Layer 6 of a small transformer language model trained on English Wikipedia (15 layers, counted from 0, width 128). Numbers have three digits each and are written without spaces.
A neuron adds its activation times its output weights to the MLP's output. To switch it off is to set its activation to zero at one token and run the rest of the model.
A neuron's activation on a vector x is GELU(weights . x + bias), where the dot is the dot product.

Input weights of the MLP neurons that the questions are about. A number n stands for (n - 500) times 0.0014.
n52 (bias -0.053): 429533563765578574397571281551494484598575628411459492464568533567281465527557578516683638405495309635609561438665553412408447447375517303431469469757176614438359430439626442480536397619546438393513413432519552605588499365520563658328575634511424319499506629560427538569401525600686469589726571645360567507570523153488535567218586522394416381616729484602494688356461534475401566824429
n81 (bias -0.076): 557405402421510428432550600554417360405334619485342475516334582535593646231511348675688502666646402467305550595626528457567680385507596395509220432669649590384368518432531521690480129445647562462482687492543623532619320611591824640342498453610445642725530546421589569351278532503476528570379495498559386522419712305281639425483544470422720495438510287748603364473780573277509471445448
n94 (bias -0.112): 484405358595553647400535751367629364730641630204516221551507440373706565287737299498528420779454445356604302360444715524438547561502567519450490537368392419370792429535348192584239340656472737652527430765695576545598557704542538468522426514470422558337452457417438520403619288726771663425602516451428134420545596532443416461535140427448583476161436593586445623551750499232396528536522
n98 (bias -0.053): 492614615448382411380683437407530568439487533462533585457425550580473435429501463621472369663635428455711634612543512176649499475674532282542674454494496534337625508438483605591472358155647532467519364349380495451512758481533722461287512553364416634499414526475588557405546428560694596418487527498765356548288913483472546750675570395363511388501611661599640359401374333408154646549540
n108 (bias -0.045): 480585450502512494497511448393634460582396393550280662545438487687506562518604369376342612475363636093457363670535642338478446443395605538443328404502623675354196502510470433305415452536447526302477631365512438538536471424427457570413598412328263691580590431537512583630518423748413344673807566305183563718396584367506310629332551565548640596565457695414441506573667535541516656393354
n124 (bias -0.042): 463331527702616443511572522408637481581686646581407317529550621416533518500651432610479541697358372526411598671529424432454346377357605517435452501557335649461516473704479374535369459374467725358390317542555305492667519508449305631553658331285373346744384348434287452595565664743697630433499425415477409622551550539314326458456415416533511383557243562444651543612485403471586561486773
n128 (bias -0.063): 472450652612522591475796412317510435474651467129448445628580500079429665415466451590405494535648960367737380555595322425582362489321639377544646368450537564556644448413492386372530672581489754495504210336413469439343559341554610563434418653381573432501533281215280570576564291655301532388497708285365460684556454421600246621572468438551624577303644492536585500448582571354574380448625
n140 (bias -0.050): 328574562708495424556231438423505322459429593458528496533320384567586569503548466512669704465750559494609225670725584562488489477484506363429604571522579656437547573576499522631442535602447690510508345374664582549651447537505518452440680291263478499614623449428476713320454344808531256718504656395569266610444436424585463436382417587347567465534431739405267238547450522245630617453605
n201 (bias -0.034): 404393719719564503602562719252381583616442481358657395765485487514503395542495432344810358512737326530487393523681402667277699679574488365640475553753525598344399688647507418608440635341512643313557441591754382613347313541733320579520524354580628288630515447398668723509690428509695185465496787439382641725460460470337547538540478434474471158406483509249626370386388554555406461455463
n241 (bias -0.080): 373593598625346342579492464522217439615472303247534561699456538543653482266525548303815260489543661332570264588404569516355646485288632277651417498447626414123526524450598282651711445497473668452427622649612470499496384525494576482508628690391706726535773406481511605497373525684454465560660561693456394356509594539516271407508712268501557534725384712501313660562642506783637492680397
n246 (bias -0.050): 320503667511505597484451452458447524429372648310469158571607591431526321505564432496390557558436508527577320576755690413183380607534550387402502586621447280427485569422462587530670460596569547280447468426559331494605581387694430575326495354706482372356505414617567577824720586341640518667684652533472460503412469598626543607486485310309458593396459535575345546580432510579480483334587
n286 (bias -0.049): 388448469591455545695466342548402496529602542575500578576547575433509218552450553487399336627565347426275495598672654550414257562591699249280668357480513616399429491623530577486616419591539465511494433517495507661509466395436349466477585337628586429485485655492480482433566621596540576381328530357385649432441563404453674635410433600313557493525402386603450602303766612521405389454593

Output weights of the MLP neurons that the questions are about. A number n stands for (n - 500) times 0.0011.
n52: 526538499547458551410397662338670502344562521543586337437637456493623488511766564455492385837598461450533532587372332607329445447449506570391599447468593301537523410289296653404413530495623599718389465585438529517514324654259469543621491452384413542598475541378757608462342501540250378385485421571421423351547556645548747518600486498580588654434410205571480528534469230479575509519659
n81: 620565694497493527749411464451385591408543510523545576443727650494702493451357750416470533401595437246504596511615292362394763397528571414367467491695683621490267455307512497470654311384364389425738797354385519570705369490377536509371624147663492823455712564630476567257519483344580307809655436416664448361393517397611343259575488556286649433413347487511335384480656668544380463557592
n94: 458533446422494675426450575662393538290461228300551522574615601448476141271584505408388453430962513597179756430294584712551714626527489294437472264834439315454563509646622648550140283675624203721402518908857111369333745679455720317447678590509539398615459532597544708602209563654489359163381207495384313501486595228449462260754223962363713689302476304605687509540594508563628615409535
n98: 501526615705487388501382600542411559540496512647345492633507402478321681385322481596597550273615421558533525668278460299366255395424392725563484291298497590323351399611552529452556281552537468430637572383695569415372365606372466608411563727653517373887558437564437415666696416409496583545522465397506455660593425624609503733373591375429441393396475535496636497586727437527466500466555
n108: 560542477390445541720421734503550663765328563820615250463498583433562322521359640662549575606457481538448508493484479401597451246491314784515702557530429269703549570467357490662641275482523484398493524228560636186420548512674549492297527489562332403568688502573491467578506497384720447635380221381645395366486359459335682383319549477505887538583644463444495573284384507421507413432476
n124: 475534498476170611577460565766376518293373450545723509503560282540260632575500745530366520340489521531424423606660342368768324578488655673250437431555536589582412481545451433471447345546481578534428368376565546487488549554497489412432378667472349345362493719676255475501480369542472555837290496571398625510583560640681580555570339499330324677425653432604566469597596546452595502474412
n128: 381708371379510520577294177716471547452509531598588415348480280669387617472396671519602620540267511377535571494328805551518721354516597565583535454458725439490291248473714426476683501468301699482354664336509391750385557517393706335353660377435262484609662314179429518595407326657330576413447472542417316523355537538666734315458542501834705286383303581602474673505903581756603522424629
n140: 537359520637538409505555504470654639510436387379651486125452415664421196642508611591375638610398569316455362627063530711571517384564610631443369457625601500251580293534601350484576380596631267505534432694518588486530552316526689560230358588536589608403551629564441614586232722244421433470680391671459595399528346502482670552564573448392575497385673518515340582523550538368409690502368
n201: 631533323246463526207352653334441535437442519624738492599736563309569266375545327698445661526482588598587506439667472421161495223234677282463403731718460488678344536378554654385548360548519545603523484499520363601393564401463520577548526577576417619554150439860507729372724528371583332670882731312536205529345675555455402665681678695492433814381462571639481368505399374473437412280422
n241: 641528391523576545202625401304639694425517636407453592367365371339373573304376443540492477547326535723504281467588590500392451678671623371339492485643718559609372610366473302599725480127385433234664631452536702329385697555624494499663446591494369596667638369534457276278805736635310547198456657488413457503525606598638251642685379567367280296729324600678467413501527676350446588685797
n246: 350373522723518405559717376472442485488367505346260558581503699426414534609472674509355512662545642530578330361405576353664461150632615392631375437521531601396668596652309447496216413812412404511538680390425421463435434549392563484654555499503355568456478374586558337362398346519454466514520624533476572638577469425571481322626620542350501610322606551394887586503416656346503754407583
n286: 600516571405447477629517662581336369517384471362537508571550267693575625513393466593436562538434601713562669402614524585710577378465626580357527454324422360679588506336571571630443570480479548765168410616489591615345281352556559435566431551294450526163578399339319552511329528499658471481554429520520545496611411588416384586497702592631586320516521330235540423599360503595509672433402

Each question names a token from some text and the token that comes next. It shows the vector x that enters the MLP there. A number n stands for (n - 500) times 0.011.

Then comes g, the gradient of the next token's log-probability with respect to the MLP's output, scaled to length 1. A neuron's effect is roughly proportional to its activation times (output weights . g). A number n stands for (n - 500) times 0.00071.

"x", then " on"
x: 585551505501522464467527410539577572417563597551492480394453528574493625624522611337403587576566476505476537425476405465631363310404535555515562485436465482547494490486561514610508520498506475518598611401476403540541474541378432522474475535499492455496474549617544460491302552587388441486554077558493583409574424522510533574567555487645388495558397458518597490549405426600464457579486
g: 550448445382172566213479680489471467410587353368634717439383378530466567518614418605662547537602402589727218443695359551345435389676407284572586506565574649307647428597543550534514433476567629376465466571407615473621728391522405670400495468546546609285796418461564567511446524456330356382342527305269583362682454630831364606461550459567405739363603351505708541455541369494332645663526
Which neuron, switched off, lowers the next token's probability most? n124

"port", then "ant"
x: 527496586235404403470473632527410446458370542706448496488458585609382590584348441388597480428548420531435549529493344514491531368512368519622525413488484448546443567510542569491558544498678527493613684588463481498469591379506437477569535547702385353558499497379539624363388484418557417489562169534496542564684578627485558488534666515611474506509548429575387493617426547515562462391508
g: 391445649331552541555498363425488244496706525587596223468491505403723275477407308473531463665565520470501540620650567533419621523321268389586512167671471430517615466492597542489433342295380693439592630403615336770631573398370524701374459688591675699544625621631267484484625441506656471554443614599503464513404622460319404721269550562414544272615324635475577304423628238493616629536447
Which neuron, switched off, lowers the next token's probability most? n81

"et", then "h"
x: 513500509379515510434370470449457563396596317377575652539593473475427624636460603440420603465586529525566556509420331630617460273543577600470567444534528489512455540408591504370560543537482458515472495531605528460525487484457500423656493616604440587485637454522552488406434485568375462391406134571457563518606426640571408383581588413640504379530448616433517539441448533457566584439513
g: 494541445625576415522526559423478575577623493404413580606568576471522336464659581436636457586705678357349578736739636624334387653618681551667530512419549405262558566450339381487561431338647478481479486324597485575586262369454443589832390652191410731637364734428464717338351470429581378382321559442507593417352728539618491678461464289453560236326323487503486419545472573160477474599466
Which neuron, switched off, raises the next token's probability most? n128

"cess", then "ive"
x: 473472518493423429528492467468607596477424528586546545389553454677348557832513543397560465638581440539397466440519295537533519349344481560472557598556579502609431482475559515506578595563513441474682543539464496506557473404402449485523403645601516399621488403368601426497259623616429431431350147485463517524496489549602651528462474516569367453596451531446505528488439493548589418615506
g: 485459557175471596542498651627530589536217796569526380474793363383473463491415467551250521698574346356603619639674263656524382726459528333512604518436514674513575322397591440404683445540611598204631838417500424624621322372538397479445514723643429430329362598652451435396476447391826384597668571381518567472287416373459595667433558507534457519480563465496487573477325292449436529473477
Which neuron, switched off, raises the next token's probability most? n201

" three", then " years"
x: 596504436459463515463559551582434457516431530424602482492444469464511503627394552456528413401565438477434462480367641507533557483574474493596448522397575413428530536469548441422556501623564487629596480577638492479558712651463485395573402501574498548457433420571514518491430615519475510505469072383500439292677497486459503496660464512626410520424513466563509588582542358482455562511471
g: 612335487495611374339516606415594539542627442271452644587698449556379578548588625572588500215447471434574513447314261625702459543486487397516197360335572501512575601313527675348473708664460481549351592472448394328736462495727555444344568451439542675585601393351409498566394407629397425476660402689428402594323724635430553508841207641452754534315538573403481243486584652379385508645566
Which neuron, switched off, lowers the next token's probability most? n94

"ch", then "i"
x: 571517558507500435497483485533471648422522534614484505423466566494374587580411601349402651581606475366451511458494623536796433282557539450509567480399496540632496502488527575385539502459486504451627577400486389516558483459472421637481452532493492422396484474595552489457364454492416467592418108578428673472632513495521533520490602447630510552530519573475484502493495385533404571512540
g: 474506552569778403490315487272570557422512633522675476311487363354767622551410422440452570644520384593495546498557501457572492450627277303585673713586677824478402615593508517521644515283353739686447322426712318578493496109423383479519678276376739623299304561463491374533577504607442431574291576633623334348449579306287525664680482436462526472469412611443554424620467521454464484527531
Which neuron, switched off, raises the next token's probability most? n108

"ates", then " also"
x: 552540499401504536479510473540546507421502391498560624525529475543519693735531588543586548594514519513540503543408475471701505351358476528513486529424476404447484562384394496266414524584482481459615425448484613490388641436610478438593470543515397565495486435575480538437431471470422489438424111343491485478636485655598499495537562559674497451388580590470533446497562322494614608521493
g: 601305669474437669387668587547685433661342787582535525398370720581456378537625545520339618627368635804559604418580546307487651482411508685545556291435467331460438429722343586679558473637561398579426545481317386453145537492504398529423647510464336591565460368344484493387461675444588364333449503502498437419386681546475601610245445280560551401788608380608432528330285495322717422714494
Which neuron, switched off, raises the next token's probability most? n128

"e", then "k"
x: 542593357555481425369440461468421563474585442580490613354481442495402653795501660563570492464482452497424510674419482512439442494507442539453613787377590429477535520470487614375478455578478531576514475589512415476457506511603449428530408461454381474468388509419551544327409595613451487575519108508486517503603571578472502487485598494522439577462528501533467539678559406591555440591492
g: 524426499513620296457569443261389595542606659408508662254572526522728490581496398689508805785614530308236426580605524565120470571595439418277575592527560741530419528333418644543660475483297604469527381415376349616470438599472595605419658452229648526505416388553441437454443507674445523567555614492472553773624359680353399580431320423375697480541663562603307340463570337456255468617502
Which neuron, switched off, lowers the next token's probability most? n108

"ad", then "ing"
x: 579527582467489410478372530481514456540217449550303446365498491561549534494462514536512459410586458668567589395528340578518351236507474645583480616587553452544351553533487601615493527479507420521501503527510581375576428583489569357639501442606433528585589483374581478375476518559522502585543204620523395686566465453502506419550631545643544489533561309327427547526411512632595499453486
g: 368468276403502829434404567464514628561265546321629556529489557357453572446445399435527669491613522459428403517360449715631766524447594539394644548133642352719516618635459416452396303720333568561316527486761550521270556417536549190499617511218674535716503525458618425480282397527437355468547544533467394549563801629647493486432361420433603534389377414435366530706578718511503431562642
Which neuron, switched off, raises the next token's probability most? n81

" L", then "y"
x: 616569482529422513425611470499506623406441462432518594447518473463500562714266571441469405539472387525481535528579448527384410344540557460513622561469492595518548484529521573325533599486504540442700574465482464542505464546428462340444470429434561461439449480485575455539482584485522437535509118444542450460444407529464538595598515549698459578564424460485543506551528422720519543503508
g: 724392489663477653504432656456523572517491313710462588522404362513592332312457560336593524369433471654327653453464528278561431448599669699557420435739420270422253593354559635719512520571608702718325504494668595531465463574494527407661607414276374616487501363681479539446435532495669586437315517283306294322507513409329587596402381374483659414680600801644638559345617320515352524606290
Which neuron, switched off, lowers the next token's probability most? n286

"L", then "I"
x: 584618343413404521407534527488583506386542452402515687483707431424592616910397584441398495547631482439562557454539349559514408405490478496524510682486462529510516447437543476292419496567519449550612560469439566582421548515388525368414467648430544551472501347495621574436424447496458439481503178457496541427492402535471510597503537567666384647479587472410458407629597445502540489588518
g: 488679458326661537472504402646633582518456349615273549533508628645335528402438437388529271671356572442415648476670157304728253537441533564378425516557365488464567450543437490491499391564477348371299533675420746685319437213398691637401689544696179454480624700505413435538580539513366387562756459623358551441550556578555778513482472459484549500650657412501449609580666300517341577667380
Which neuron, switched off, lowers the next token's probability most? n128

"ision", then " r"
x: 506457462379398446524574563490480434359377496485502463446513558499400534712504538492487336391571565494431525505387448518545544403511429623541425450439629506452458495574500633561652427570599371489440558599478674398529657537475571471651437596618503559515467374401518450567304540472462431530559147417401548388367562635523667464503572440676554505664593531494431569577522503498450475519417
g: 817735666593349570458491732379319553457250401479406395668455455569439617289633469571539496528615438538519451662374491421591528465421404513595396283480277520569521453412690286744534449432617434807256416625695451520466494397505344609509614752382639652485347506485680453562384691403534830387406567386284576597628469417516582351474589461545439631330530423465414592247634415356674453425342
Which neuron, switched off, raises the next token's probability most? n81